Layer 7 of a small transformer language model trained on English Wikipedia (22 layers, counted from 0, width 96).
A neuron adds its activation times its output weights to the MLP's output. To switch it off is to set its activation to zero at one token and run the rest of the model.
A neuron's activation on a vector x is ReLU(weights . x + bias), where the dot is the dot product.

Input weights of the MLP neurons that the questions are about. A number n stands for (n - 500) times 0.0026.
n70 (bias -0.060): 420 676 808 873 657 602 641 390 554 547 491 512 643 434 726 531 365 758 696 840 305 427 419 465 559 630 302 306 556 514 696 684 637 495 534 333 484 440 357 313 470 478 474 398 585 207 668 271 517 608 431 444 352 367 572 672 509 437 486 282 491 414 729 574 682 263 490 392 525 581 384 368 567 446 324 628 692 308 536 495 705 548 568 180 560 312 314 411 557 794 518 512 365 564 453 228
n77 (bias -0.079): 610 662 532 540 600 567 393 504 583 951 240 527 504 368 312 290 520 569 516 469 644 126 433 570 389 312 471 521 411 554 412 554 470 492 608 299 626 874 484 590 593 500 442 509 540 460 560 521 564 547 288 621 488 453 305 545 385 315 655 459 327 557 684 543 552 460 600 656 570 693 614 384 705 521 708 652 240 545 449 449 529 521 385 282 855 532 558 529 255 777 561 488 316 665 397 471
n93 (bias -0.039): 427 413 688 647 452 528 571 692 510 505 354 483 617 591 406 569 509 518 628 661 587 311 718 495 277 563 573 383 349 386 208 268 415 355 642 491 243 554 594 387 375 772 377 418 518 426 467 658 504 383 545 363 440 704 705 632 542 768 681 396 736 370 595 483 553 648 264 561 895 446 577 400 526 472 669 607 403 587 30 255 620 218 395 677 772 660 358 532 527 416 557 226 735 491 721 634
n117 (bias -0.142): 795 638 449 639 549 440 653 264 603 525 532 440 741 505 529 617 605 798 567 479 461 452 692 344 639 427 514 363 523 334 641 445 414 680 348 592 463 459 573 882 423 374 684 159 473 450 739 585 535 287 436 894 332 577 312 521 557 723 563 711 463 514 400 569 677 465 688 217 483 190 446 371 636 678 438 248 469 801 396 319 655 394 372 564 379 798 361 271 426 462 543 353 253 347 594 533
n119 (bias -0.066): 589 474 544 528 449 491 577 789 520 753 439 395 478 496 527 354 496 487 420 423 685 423 531 378 695 647 754 276 722 686 518 653 318 522 330 604 355 638 707 504 551 535 674 352 741 425 568 589 34 464 530 717 361 637 393 651 437 438 701 574 212 401 599 488 719 519 746 312 294 486 449 264 483 727 446 484 373 548 411 323 442 465 441 306 596 505 768 478 583 423 166 545 634 602 293 336
n159 (bias -0.085): 536 515 421 367 540 451 481 305 425 252 548 531 791 835 438 500 216 449 460 538 532 345 572 671 446 599 493 424 318 415 538 481 670 485 536 330 543 559 158 522 431 428 519 831 518 657 492 565 536 477 375 540 577 368 679 714 700 585 516 671 656 482 380 451 403 617 492 263 433 698 650 463 493 409 523 384 479 544 363 575 462 657 432 462 535 496 352 379 346 381 469 437 733 413 572 614
n177 (bias -0.156): 684 352 573 376 484 421 538 364 596 289 545 420 464 455 462 358 756 420 635 504 365 329 584 353 811 237 549 584 540 478 805 467 436 635 360 379 375 310 460 532 689 517 611 387 806 367 342 588 547 568 715 568 588 367 437 616 746 484 641 402 467 657 492 307 670 411 373 298 519 545 387 365 610 396 500 531 371 216 357 763 755 488 449 307 810 451 612 500 723 525 547 535 488 616 411 425
n181 (bias -0.212): 757 664 618 702 519 311 645 307 581 510 601 397 210 841 599 510 271 717 509 639 653 365 745 404 677 623 476 574 660 416 676 486 100 233 682 569 565 410 704 476 198 666 548 42 644 521 560 387 273 351 377 832 563 605 598 356 460 605 485 600 634 524 578 147 593 354 590 441 650 469 459 428 206 363 500 346 651 592 589 776 422 587 347 393 611 663 178 495 510 530 586 468 538 566 298 495
n188 (bias -0.114): 711 387 500 360 334 411 535 816 467 549 617 457 508 542 539 606 338 553 423 398 482 613 697 629 463 459 487 620 726 614 218 446 565 315 741 600 410 558 628 409 734 356 542 553 443 369 391 852 532 897 421 663 473 412 393 393 561 94 640 396 374 558 436 417 439 636 403 388 761 591 473 332 336 261 435 631 458 508 496 458 662 492 315 605 460 289 619 577 673 543 540 322 350 606 554 645
n200 (bias -0.141): 627 482 319 893 542 553 463 239 554 806 403 312 708 685 495 638 513 500 794 451 332 559 635 382 696 452 584 572 698 534 661 645 856 392 483 492 587 686 522 252 440 607 812 398 347 784 409 243 530 464 491 603 558 362 527 664 500 467 427 469 364 708 404 508 373 405 340 297 562 285 686 548 525 522 364 629 485 340 594 475 263 715 369 427 805 326 376 455 655 518 251 521 325 427 453 415
n229 (bias -0.111): 608 483 558 414 308 475 409 591 535 302 726 494 387 490 435 369 503 527 459 386 448 522 813 608 341 404 235 379 466 644 525 371 583 539 608 444 478 599 476 476 442 440 649 872 297 492 377 511 678 511 545 632 516 431 411 658 446 334 576 715 521 551 556 467 420 534 473 475 838 447 529 427 324 482 557 720 492 608 514 473 550 597 376 481 558 328 530 528 507 367 544 366 327 480 470 574
n274 (bias -0.081): 500 337 440 596 676 426 371 508 608 347 713 719 473 496 500 712 439 766 399 428 697 420 551 400 617 504 636 663 587 563 591 477 452 241 737 415 601 351 443 435 496 437 291 185 440 342 472 536 630 564 305 496 460 468 409 613 556 673 415 357 573 500 390 471 370 584 530 393 500 403 357 318 563 354 185 675 543 514 381 796 725 546 385 636 561 589 526 347 547 492 788 526 335 568 416 677
n292 (bias -0.076): 419 540 281 754 500 550 597 455 605 505 611 554 526 491 583 473 147 535 496 471 448 551 909 496 341 584 433 637 500 184 595 406 528 399 743 687 476 360 478 319 443 315 393 745 500 510 694 509 551 316 188 643 433 565 655 390 661 377 486 469 656 197 648 475 461 823 653 769 429 297 760 603 394 477 239 559 655 289 473 625 600 638 200 315 556 573 706 500 487 256 608 332 416 556 630 328
n321 (bias -0.095): 436 600 687 612 558 399 384 564 415 466 691 367 587 544 595 573 393 461 628 545 635 227 671 544 593 685 372 471 430 496 682 584 541 488 519 735 361 508 484 212 418 427 428 572 593 654 380 410 251 279 327 585 373 725 349 533 290 553 479 405 492 735 409 418 496 944 667 651 327 539 462 309 576 419 709 391 460 333 675 527 524 400 458 518 308 443 616 622 376 640 433 601 211 500 676 545
n347 (bias -0.146): 478 496 351 718 426 381 420 557 563 517 322 647 368 658 554 623 564 575 657 496 551 542 607 439 676 332 541 708 532 213 488 419 761 267 626 554 504 632 352 576 373 451 379 384 421 579 450 558 672 258 552 626 712 293 554 434 567 712 288 540 710 564 585 313 508 636 124 434 599 566 629 581 767 327 408 492 682 437 326 555 739 508 328 384 466 504 561 352 191 333 453 531 259 449 509 521

Output weights of the MLP neurons that the questions are about. A number n stands for (n - 500) times 0.001.
n70: 525 555 677 615 575 495 366 827 188 358 574 227 300 387 424 617 500 610 487 355 611 558 556 408 538 522 475 527 491 469 598 393 522 626 394 663 639 260 504 532 428 692 504 398 291 564 512 227 652 597 330 553 675 480 767 614 384 357 357 337 251 618 604 463 565 415 561 234 717 797 430 533 289 543 547 630 638 603 508 450 591 465 300 376 513 261 610 433 416 425 549 371 720 789 343 693
n77: 492 349 580 363 487 424 571 470 455 794 325 531 423 533 508 500 659 721 623 465 512 660 337 269 740 621 294 618 321 386 504 730 287 480 487 450 460 552 550 476 376 352 465 439 512 658 531 650 466 293 700 571 232 669 496 746 280 488 471 380 610 413 635 382 546 643 492 718 361 482 674 252 429 504 292 422 419 383 680 461 428 539 732 786 406 787 430 323 570 551 563 300 560 483 607 554
n93: 274 454 360 598 168 617 656 75 523 726 603 639 400 293 888 515 567 595 523 509 327 545 826 468 514 647 584 500 558 629 545 344 548 449 452 571 504 432 533 801 447 319 597 659 500 787 439 670 481 403 513 782 481 562 269 583 659 778 562 441 396 322 644 455 533 411 609 382 405 529 673 491 247 528 303 777 422 485 454 347 387 621 624 383 553 402 526 764 329 330 147 655 543 534 315 509
n117: 449 799 579 577 579 383 652 673 429 96 486 562 370 662 520 511 416 557 367 437 429 777 292 219 591 522 388 170 558 406 254 695 463 202 696 123 245 500 604 554 350 416 490 358 530 395 510 500 453 558 409 554 653 568 645 505 464 470 661 183 374 686 601 485 710 388 120 359 563 604 590 578 578 965 608 541 571 468 657 592 475 271 641 938 771 144 385 629 365 793 422 704 616 447 410 533
n119: 542 400 423 669 448 235 428 143 462 584 426 445 348 541 467 505 362 248 592 532 449 496 406 619 392 429 391 658 517 581 331 430 856 691 552 407 738 316 517 420 393 672 476 426 455 457 734 770 342 412 672 528 634 656 411 425 470 561 530 542 531 588 425 488 401 565 530 264 714 307 465 869 300 212 280 571 620 602 521 393 549 570 577 361 609 684 542 491 524 216 459 516 617 522 691 683
n159: 726 517 330 599 616 473 372 550 618 477 642 539 469 420 396 481 361 749 588 550 422 490 593 455 742 367 388 452 500 481 456 445 616 396 435 642 658 612 325 563 424 299 599 630 595 778 474 466 668 580 529 503 496 433 372 542 422 544 407 430 459 510 642 534 371 349 607 292 643 348 478 698 540 465 327 278 614 677 739 522 632 394 425 437 354 450 386 441 503 540 331 540 601 482 545 425
n177: 431 500 547 289 495 653 538 415 391 421 359 504 406 487 643 683 707 387 714 512 557 555 478 547 686 436 784 484 180 621 546 480 242 707 640 421 504 547 215 363 232 594 372 443 403 365 760 392 638 434 704 454 770 187 553 778 438 416 669 556 561 772 508 567 410 652 429 384 558 550 604 370 708 535 205 500 547 385 409 300 699 473 509 628 246 538 407 583 566 682 203 542 514 487 581 378
n181: 389 611 436 562 500 645 578 537 388 729 566 319 460 26 464 567 431 519 485 432 324 500 215 665 197 521 327 538 700 552 544 548 643 298 400 691 529 500 240 597 953 757 737 278 589 481 557 516 213 650 614 318 389 675 396 703 510 367 744 491 413 456 356 803 92 561 661 527 755 821 600 412 700 325 243 728 465 489 556 419 520 660 239 454 463 354 437 162 409 208 664 369 447 600 401 476
n188: 273 312 324 336 496 238 459 568 462 249 525 641 363 680 589 568 290 504 508 386 605 504 709 420 542 480 272 514 220 550 515 316 668 515 404 543 467 440 520 677 617 583 372 461 586 486 482 371 563 386 399 593 628 393 496 508 637 493 603 511 136 367 460 559 512 652 595 640 587 586 436 567 474 754 352 454 412 753 492 545 297 617 686 504 657 459 504 337 500 528 507 518 316 895 522 558
n200: 530 496 301 711 624 481 496 623 530 398 591 576 550 601 475 528 645 536 530 626 799 508 426 408 424 567 449 409 500 524 492 321 522 284 713 444 422 658 713 199 552 513 245 488 570 592 500 436 565 569 369 545 571 467 704 606 349 273 504 656 409 708 263 344 504 371 117 378 736 632 580 766 321 465 487 453 306 505 445 695 724 509 347 466 491 373 409 751 713 531 729 541 580 179 567 310
n229: 364 428 496 416 515 425 372 496 453 417 637 659 567 596 425 242 591 570 540 143 433 489 526 568 561 770 446 623 399 410 618 493 414 411 695 588 472 525 658 290 602 500 452 443 476 520 345 395 600 538 412 413 291 351 595 421 642 706 518 447 477 687 442 552 615 546 673 370 371 628 496 760 490 540 577 625 614 462 457 538 475 421 600 456 496 355 370 424 503 455 649 428 792 790 399 621
n274: 571 571 198 525 559 633 304 489 539 367 460 573 352 546 528 598 448 328 457 514 530 448 438 651 447 549 318 454 149 477 510 470 674 613 352 420 586 563 496 476 544 610 439 815 483 644 417 419 591 446 570 493 644 633 558 418 662 742 354 471 489 531 329 486 676 379 588 580 496 633 456 589 418 355 626 543 542 470 379 473 535 787 533 442 355 671 556 293 335 440 500 418 389 629 663 616
n292: 360 653 465 555 594 381 417 542 617 509 286 492 451 536 468 460 623 567 495 448 686 364 708 455 545 658 500 571 613 596 386 767 53 648 608 583 679 301 440 396 440 589 332 458 417 500 247 402 709 176 593 596 641 287 551 749 344 425 171 405 757 622 585 509 561 675 583 654 570 367 425 426 444 463 766 374 513 390 338 486 346 505 439 532 774 426 193 777 534 808 715 781 359 491 567 323
n321: 616 469 587 312 782 721 515 536 519 403 403 511 726 512 403 363 579 536 582 563 573 496 413 466 211 393 371 482 375 446 575 286 662 527 605 689 796 534 472 455 445 604 559 486 432 325 431 500 361 485 460 534 400 537 540 411 335 635 202 411 375 507 419 537 284 578 504 574 564 376 556 410 206 409 622 411 750 368 600 384 496 557 871 461 516 515 632 516 471 723 246 574 681 733 565 489
n347: 542 322 392 585 472 487 419 633 618 639 405 718 782 500 572 466 415 493 355 304 564 763 512 474 508 569 485 493 306 528 419 511 290 591 520 450 346 642 395 340 720 508 670 564 323 486 504 833 441 504 589 482 314 471 500 565 631 470 406 451 725 401 680 584 575 563 703 626 523 297 381 361 474 365 500 197 447 561 572 366 570 684 625 427 424 591 216 351 385 448 500 693 354 626 553 493

Each question names a token from some text and the token that comes next. It shows the vector x that enters the MLP there. A number n stands for (n - 500) times 0.0095.

Then comes g, the gradient of the next token's log-probability with respect to the MLP's output, scaled to length 1. A neuron's effect is roughly proportional to its activation times (output weights . g). A number n stands for (n - 500) times 0.00076.

" College", then " of"
x: 740 537 504 561 348 557 312 385 506 326 228 676 350 502 400 697 487 667 590 478 449 610 305 503 252 482 417 674 430 593 575 486 294 286 222 740 351 580 230 358 608 469 342 709 536 458 566 286 722 663 693 496 259 223 397 681 462 604 313 470 742 536 639 474 577 485 744 270 464 615 636 688 335 848 431 742 374 423 607 682 403 368 584 514 393 568 552 423 602 438 330 457 614 484 615 611
g: 608 422 843 341 372 702 469 602 450 882 272 582 458 490 346 439 288 612 515 649 445 660 681 376 475 639 453 419 363 328 579 451 515 581 623 630 530 259 582 691 625 650 442 616 571 332 583 358 462 452 582 407 513 622 480 415 235 686 124 552 488 725 270 752 431 481 383 390 513 486 295 466 427 435 406 606 344 502 425 534 487 393 640 407 554 723 607 599 450 593 436 565 622 440 375 423
Which neuron, switched off, raises the next token's probability most? n159

" ", then " |"
x: 787 632 611 554 440 498 270 226 524 364 216 569 384 512 558 589 551 513 655 502 429 604 356 517 224 491 564 610 515 486 653 414 269 347 371 733 506 508 427 267 396 307 518 651 329 354 365 418 623 687 793 551 289 370 320 585 430 430 437 620 608 518 561 416 374 522 814 385 457 616 528 822 430 788 482 619 375 329 402 661 503 354 873 769 296 635 675 460 574 479 477 335 507 540 552 620
g: 272 460 282 612 432 520 772 436 561 717 934 527 400 445 432 551 433 549 537 778 556 478 261 779 504 613 385 670 741 514 372 595 724 381 279 538 409 670 578 594 461 377 616 599 494 545 483 436 520 794 413 350 352 417 394 788 400 394 505 553 451 441 611 670 547 434 553 611 342 274 368 537 313 523 461 278 643 407 460 449 409 648 387 461 370 531 503 615 300 418 382 477 497 520 542 385
Which neuron, switched off, raises the next token's probability most? n229

"gen", then " s"
x: 693 511 604 603 234 641 355 470 605 381 162 541 319 427 506 723 590 641 666 523 458 480 308 555 256 555 667 584 451 531 547 460 402 270 259 809 463 460 550 381 484 462 411 594 315 377 438 276 622 525 733 341 340 334 501 642 316 540 434 583 607 471 596 432 611 566 738 313 448 688 529 731 417 703 279 591 326 430 332 758 403 304 618 582 348 553 581 532 647 472 297 462 656 704 536 738
g: 529 309 449 788 411 330 552 501 599 462 488 567 328 354 743 411 517 616 648 350 253 550 617 424 551 544 607 331 521 618 289 580 541 562 774 480 627 417 313 511 505 426 743 543 503 462 463 660 442 396 677 693 362 592 306 606 505 489 491 531 534 726 388 660 584 185 578 419 199 740 702 214 588 715 498 527 360 425 461 610 255 292 342 455 572 497 628 433 631 463 462 522 439 608 348 479
Switching off which neuron hurts the next token most? n93

"5", then "30"
x: 741 517 557 539 412 445 336 311 580 397 239 498 357 487 559 812 573 471 622 525 437 542 415 502 265 460 704 512 544 548 596 302 275 251 354 710 528 482 288 413 515 387 483 635 561 344 331 352 669 760 787 466 436 244 293 661 423 432 442 572 439 478 536 421 614 491 791 354 408 652 508 766 473 817 260 582 383 254 425 691 434 342 706 845 335 658 656 548 601 567 381 286 491 671 569 757
g: 367 421 381 296 664 640 309 440 192 558 656 413 334 578 447 591 527 682 563 578 587 704 464 548 384 480 558 704 554 452 388 551 496 570 698 571 758 386 363 552 488 456 466 302 726 392 501 481 633 524 464 528 611 405 580 271 698 628 385 656 573 524 630 526 422 476 405 530 496 977 522 475 461 648 524 202 516 525 575 439 274 494 301 580 338 588 301 283 456 408 250 569 727 546 492 344
Switching off which neuron hurts the next token most? n177

" ", then "100"
x: 753 644 610 543 342 540 237 285 523 395 182 631 469 551 567 610 545 531 603 462 425 595 372 603 215 430 644 628 533 496 638 404 227 338 469 691 495 564 442 270 385 288 475 616 331 363 363 401 596 772 768 562 326 317 281 570 395 407 414 544 563 492 568 424 458 533 816 357 460 609 620 788 432 788 469 665 397 350 401 706 574 329 814 713 333 617 596 485 586 503 428 329 523 587 520 644
g: 314 402 406 454 528 723 361 341 472 171 675 578 475 438 678 255 462 709 584 576 249 476 552 558 527 565 298 467 589 539 229 934 559 657 478 436 603 755 448 422 400 449 739 294 340 387 417 437 581 610 564 386 409 503 493 357 633 513 579 481 679 654 686 480 431 490 495 446 520 371 250 504 548 371 649 483 436 763 448 324 529 373 472 451 504 409 517 494 733 455 626 758 461 530 480 667
Switching off which neuron hurts the next token most? n229

" |", then " "
x: 681 537 573 652 396 546 387 345 487 447 199 623 317 542 552 773 514 523 529 470 389 609 396 573 271 394 479 632 482 491 685 417 302 269 478 963 423 662 334 411 418 251 401 604 370 329 356 428 617 612 759 391 333 279 381 606 428 502 485 532 579 502 548 419 591 500 747 325 373 630 582 740 402 697 387 668 444 443 314 699 437 335 812 623 348 682 628 439 497 459 429 408 535 635 595 615
g: 688 268 560 599 612 521 458 630 403 224 340 632 578 284 561 483 523 527 296 416 502 372 503 766 646 460 579 714 486 731 365 548 846 610 523 743 468 548 395 597 225 395 663 410 395 485 447 472 541 764 458 458 375 439 549 740 588 665 378 610 338 562 647 347 419 607 493 442 401 353 407 513 670 417 575 484 744 526 423 382 396 422 618 412 616 680 311 396 448 308 297 531 554 320 589 292
Switching off which neuron hurts the next token most? n347

"ity", then " separ"
x: 624 592 586 634 351 582 422 345 477 354 188 584 307 551 497 587 447 427 659 406 393 531 195 523 299 540 682 553 573 557 553 497 178 289 337 818 331 559 481 407 497 455 450 564 423 317 429 393 671 696 856 415 397 263 419 626 399 424 309 576 624 434 557 550 636 558 767 260 332 623 471 707 521 808 398 723 409 427 449 732 366 432 662 545 499 673 626 512 586 451 336 440 576 585 576 739
g: 550 364 429 560 490 548 612 678 312 407 486 674 513 718 844 257 490 727 316 486 661 410 383 738 482 755 501 565 606 376 572 479 475 404 239 618 461 608 696 376 558 445 534 216 571 657 388 415 326 415 438 494 465 590 417 549 250 609 669 502 598 440 606 408 313 425 393 697 568 391 646 498 496 370 640 532 718 151 419 441 539 590 528 441 605 330 303 326 401 464 556 522 366 536 704 666
Which neuron, switched off, raises the next token's probability most? n119

" the", then " Ari"
x: 782 549 557 678 418 693 373 378 588 402 218 487 387 487 569 471 401 508 606 490 444 541 194 572 164 427 589 550 547 588 608 394 149 376 455 841 547 577 318 430 505 321 486 603 577 387 417 273 564 614 694 322 250 251 329 551 437 437 482 545 616 537 518 417 472 457 791 413 496 611 636 764 463 778 520 744 384 353 441 653 432 266 724 718 391 640 604 387 522 473 463 476 492 684 564 656
g: 475 542 581 446 744 485 509 843 374 647 491 389 675 262 599 478 684 278 200 694 413 433 656 505 439 393 441 451 486 363 460 398 382 558 622 857 476 671 573 482 494 367 370 314 547 265 462 430 490 484 542 382 618 418 628 478 452 570 565 385 549 452 470 582 571 623 373 343 512 187 671 720 661 483 470 324 659 541 592 350 602 389 536 614 627 255 560 415 311 750 765 467 367 428 584 482
Which neuron, switched off, raises the next token's probability most? n77

"ly", then "n"
x: 534 690 556 606 400 552 489 335 580 361 195 592 151 633 474 556 424 458 588 485 357 575 412 438 149 460 680 566 558 527 578 520 212 192 592 724 476 488 362 395 560 360 493 618 350 379 239 287 493 718 738 424 393 273 442 637 330 448 334 598 547 452 479 515 612 494 729 515 354 605 639 738 424 796 362 667 463 434 295 705 408 347 671 777 472 754 647 589 525 441 370 548 682 598 715 530
g: 595 395 604 470 440 300 511 383 360 319 361 323 379 381 479 533 429 337 544 605 603 390 211 501 479 367 683 726 497 451 443 544 306 596 742 407 549 636 489 532 522 545 420 612 636 697 653 340 735 766 524 581 461 707 453 535 247 678 446 572 369 508 442 797 695 537 571 449 605 481 726 235 420 473 394 602 461 670 382 349 450 557 386 628 541 510 868 571 355 344 499 412 464 227 560 433
Which neuron, switched off, raises the next token's probability most? n292

" the", then " loss"
x: 781 559 501 685 417 740 375 396 603 394 205 499 334 476 567 461 391 493 613 531 480 547 204 585 162 410 598 563 549 596 586 381 172 390 441 840 557 534 269 425 507 326 504 585 498 385 362 379 570 634 711 340 273 298 287 563 383 407 460 542 588 524 506 437 496 445 764 495 482 619 657 755 448 750 568 676 382 288 496 671 445 266 754 704 409 691 603 414 514 535 454 466 504 653 551 633
g: 630 565 507 600 512 515 482 630 510 469 400 719 613 619 453 703 573 474 718 379 614 378 539 178 834 374 458 397 369 426 490 438 492 429 484 559 470 453 606 557 504 445 747 540 341 692 554 398 315 354 594 552 589 698 422 817 563 410 525 497 475 575 491 600 411 340 543 600 287 756 619 509 469 552 303 436 348 301 336 519 398 650 424 466 403 751 436 637 495 348 237 656 138 251 616 447
Switching off which neuron hurts the next token most? n77

"|", then " D"
x: 700 519 537 531 367 585 376 430 515 374 207 492 315 548 575 613 560 550 508 535 420 605 393 557 202 393 593 631 527 548 635 407 288 253 457 916 458 535 326 382 565 281 425 611 489 318 339 395 569 637 731 417 373 236 337 633 374 414 507 537 461 575 516 393 494 543 746 374 408 613 612 764 486 692 424 712 390 457 421 721 386 299 917 679 505 662 501 487 674 484 375 382 513 668 588 513
g: 620 621 418 420 398 572 423 679 565 606 486 460 536 453 407 380 405 591 673 543 236 603 583 302 487 594 245 545 474 567 579 318 636 494 591 76 631 398 520 464 609 679 491 576 698 497 584 607 586 297 297 460 535 739 380 439 419 411 743 270 573 571 283 611 534 493 426 511 721 659 472 506 583 545 463 486 460 469 608 829 565 545 521 287 414 228 482 603 584 486 565 121 295 597 387 593
Switching off which neuron hurts the next token most? n188

" for", then " his"
x: 704 558 470 591 215 494 421 399 534 391 185 614 439 646 528 531 427 526 532 471 427 601 462 539 267 541 553 693 599 557 454 425 247 375 399 841 459 663 365 372 501 269 442 668 412 406 514 469 676 613 646 375 239 215 352 685 411 456 394 538 536 546 508 491 402 526 848 471 454 620 696 737 494 816 277 446 437 395 412 763 503 312 735 709 333 633 498 412 531 359 306 508 572 579 546 670
g: 553 562 327 422 675 567 558 371 405 392 526 634 431 658 378 510 515 425 459 600 583 326 195 588 485 461 628 519 307 704 372 644 511 276 320 744 134 585 620 640 414 331 803 278 460 529 488 429 391 641 643 627 652 295 345 585 468 620 601 536 477 569 624 380 548 253 523 564 398 416 521 570 227 524 402 454 651 603 509 263 531 516 587 808 416 774 393 596 466 372 554 552 565 670 497 475
Switching off which neuron hurts the next token most? n159

"rough", then " has"
x: 751 444 564 593 265 538 450 435 525 430 208 526 380 577 498 591 427 706 540 401 479 585 365 569 190 379 561 548 555 533 539 543 171 219 332 802 472 478 269 362 662 503 568 619 244 329 365 262 514 589 735 428 289 161 408 685 477 457 369 605 537 580 604 378 582 539 851 412 357 624 632 739 524 687 402 766 404 551 458 674 469 407 782 569 435 675 474 589 593 392 306 572 578 575 505 617
g: 409 657 662 425 515 409 259 596 616 435 309 601 414 468 165 485 655 462 684 635 310 360 332 460 365 625 348 530 444 730 514 525 403 313 399 422 519 567 568 483 477 557 484 469 443 494 535 421 572 426 497 561 727 348 574 499 570 371 725 433 797 444 521 488 806 542 618 332 504 689 437 747 240 762 367 638 317 634 467 481 506 695 496 292 325 311 845 522 507 507 450 344 629 544 462 473
Switching off which neuron hurts the next token most? n229

" |", then " Fl"
x: 686 537 537 636 371 552 379 396 487 380 207 589 395 544 551 759 505 553 500 464 426 613 357 594 236 398 529 647 505 480 651 436 267 264 432 963 470 652 383 411 381 257 371 604 425 326 383 440 574 601 773 392 406 253 342 568 433 576 470 516 620 473 544 411 620 481 782 310 388 604 618 733 454 697 435 678 416 456 388 691 448 306 763 634 325 701 595 415 506 473 423 416 530 698 560 611
g: 398 698 476 369 440 365 403 483 626 586 428 479 390 616 277 474 534 602 653 664 377 699 549 316 357 761 453 262 667 369 565 366 572 480 446 201 658 524 616 387 715 459 579 783 555 374 581 478 613 434 447 416 645 796 392 478 625 569 541 493 606 448 388 470 607 296 487 489 455 753 403 466 576 206 517 712 218 569 426 724 627 489 452 273 402 494 535 439 358 686 577 473 389 602 239 589
Which neuron, switched off, raises the next token's probability most? n347

"ro", then "k"
x: 619 656 680 581 399 459 351 295 518 448 234 769 363 588 453 556 569 573 625 507 450 474 352 455 160 477 634 588 588 592 603 416 473 213 440 785 518 557 278 447 387 599 271 551 453 375 236 183 490 650 680 343 314 252 265 598 355 501 429 538 611 492 424 533 654 567 708 475 472 617 681 693 457 792 375 452 344 498 226 697 367 478 693 719 381 730 595 616 561 457 320 556 580 685 647 561
g: 574 585 491 209 596 566 314 752 692 451 470 248 367 547 643 664 547 861 471 477 633 547 587 447 368 255 501 529 393 433 736 387 673 453 518 337 427 482 735 585 598 499 512 196 591 347 388 736 422 538 694 416 220 529 588 589 431 320 624 501 512 295 432 417 322 269 387 386 464 590 614 434 444 757 523 533 567 472 420 471 659 710 450 530 461 393 444 414 472 551 476 576 675 728 538 321
Which neuron, switched off, raises the next token's probability most? n93

" the", then " local"
x: 769 597 510 709 443 705 388 422 603 389 199 554 361 476 529 537 408 513 598 530 465 529 199 564 217 382 627 558 526 580 561 385 138 357 483 837 545 541 348 419 482 316 510 566 557 414 376 354 590 600 678 336 242 231 285 560 391 428 410 566 589 528 494 439 488 469 778 399 505 635 646 752 470 772 533 671 374 389 492 631 468 232 719 663 437 711 588 347 569 514 460 445 536 634 581 677
g: 654 429 654 428 497 494 353 430 517 538 618 399 498 589 478 622 593 641 638 454 230 632 585 436 485 752 310 286 688 476 628 593 357 391 118 607 355 582 426 454 382 486 593 527 205 680 602 503 313 648 403 323 394 391 420 812 268 638 270 313 546 511 518 576 736 434 594 560 633 660 335 447 419 729 375 559 585 471 642 537 644 480 666 622 318 530 402 488 549 397 565 288 590 614 351 540
Switching off which neuron hurts the next token most? n77

"14", then " |\n"
x: 779 536 587 550 363 441 285 298 560 369 209 481 373 504 501 741 588 465 581 448 443 541 435 484 367 426 709 561 542 508 669 301 295 298 349 715 503 494 309 366 510 421 466 624 470 409 408 368 684 665 793 491 379 267 304 728 385 413 443 491 599 586 575 443 595 503 855 376 524 584 507 774 427 798 346 609 340 301 429 624 455 362 763 892 348 594 683 559 550 500 293 237 548 634 516 716
g: 617 559 280 282 436 614 517 524 416 454 454 536 480 494 482 492 594 590 546 183 485 448 229 318 364 540 451 622 450 764 430 195 571 550 349 711 555 419 498 514 420 598 321 510 282 739 799 474 548 552 498 722 618 355 484 402 534 771 567 677 585 446 761 324 477 494 497 503 575 563 561 785 508 685 334 635 463 585 508 192 432 531 442 571 647 463 439 463 237 488 367 409 371 632 722 422
Switching off which neuron hurts the next token most? n177

";", then " they"
x: 721 576 491 599 490 454 397 450 495 413 278 480 440 484 523 666 559 497 609 443 389 696 295 611 280 432 536 546 534 471 706 414 226 286 333 851 450 758 326 451 371 308 479 572 411 363 358 426 616 626 813 396 242 306 252 698 421 526 464 546 475 488 530 442 493 488 802 434 344 597 622 775 470 813 349 619 389 576 438 710 504 280 805 664 380 700 613 334 522 538 317 341 547 661 535 559
g: 481 559 513 410 737 344 485 474 480 700 520 448 667 662 213 387 384 421 405 785 441 491 157 320 441 412 310 443 484 224 434 463 306 525 631 509 435 466 545 655 431 498 584 360 270 468 375 458 388 540 735 609 372 369 455 461 539 590 556 361 596 710 463 466 692 448 576 669 503 725 432 397 610 698 543 502 454 675 689 552 646 450 291 626 736 461 705 644 464 461 201 647 716 534 349 478
Which neuron, switched off, raises the next token's probability most? n119

".\n", then "-"
x: 782 610 482 561 468 515 318 431 589 333 227 553 557 450 466 708 397 408 495 519 441 614 372 528 214 516 490 650 561 509 575 501 293 222 393 791 436 573 288 407 270 327 419 590 423 314 281 443 592 724 766 384 347 216 408 654 436 520 489 486 525 542 548 448 518 525 708 409 374 635 729 746 504 717 425 639 387 625 555 687 508 345 915 727 468 638 514 408 511 427 308 347 589 654 589 601
g: 496 450 532 599 416 720 534 497 449 442 632 558 485 559 466 360 519 528 482 415 553 590 621 395 472 287 622 452 700 834 345 423 598 274 546 571 688 310 322 445 399 367 611 590 564 620 336 304 446 670 363 557 442 560 499 461 780 510 492 493 420 566 543 320 336 452 645 449 255 367 405 540 868 314 570 604 435 385 470 587 384 716 504 375 563 668 322 411 496 444 172 531 834 420 805 573
Switching off which neuron hurts the next token most? n159

" Pet", then "rol"
x: 627 528 589 546 345 703 391 452 467 386 219 573 446 650 479 623 493 560 632 466 528 552 439 426 170 562 591 607 497 481 674 501 281 236 269 872 462 509 301 458 534 232 578 625 312 435 421 150 635 570 633 312 474 390 348 688 364 411 381 366 475 608 548 444 550 638 762 403 408 585 566 778 427 816 473 573 347 389 510 801 472 328 712 564 341 748 471 559 492 558 369 504 634 469 640 469
g: 404 563 419 516 767 697 513 588 600 396 497 722 571 515 581 330 471 833 808 377 533 386 582 618 275 404 323 217 428 574 492 696 559 382 622 325 828 551 398 392 699 647 455 610 751 338 399 458 519 341 389 411 507 199 275 544 428 446 552 532 450 507 482 473 253 699 563 573 398 543 525 565 494 367 627 348 410 337 518 313 622 448 617 537 348 549 304 379 643 508 508 616 565 445 606 610
Switching off which neuron hurts the next token most? n321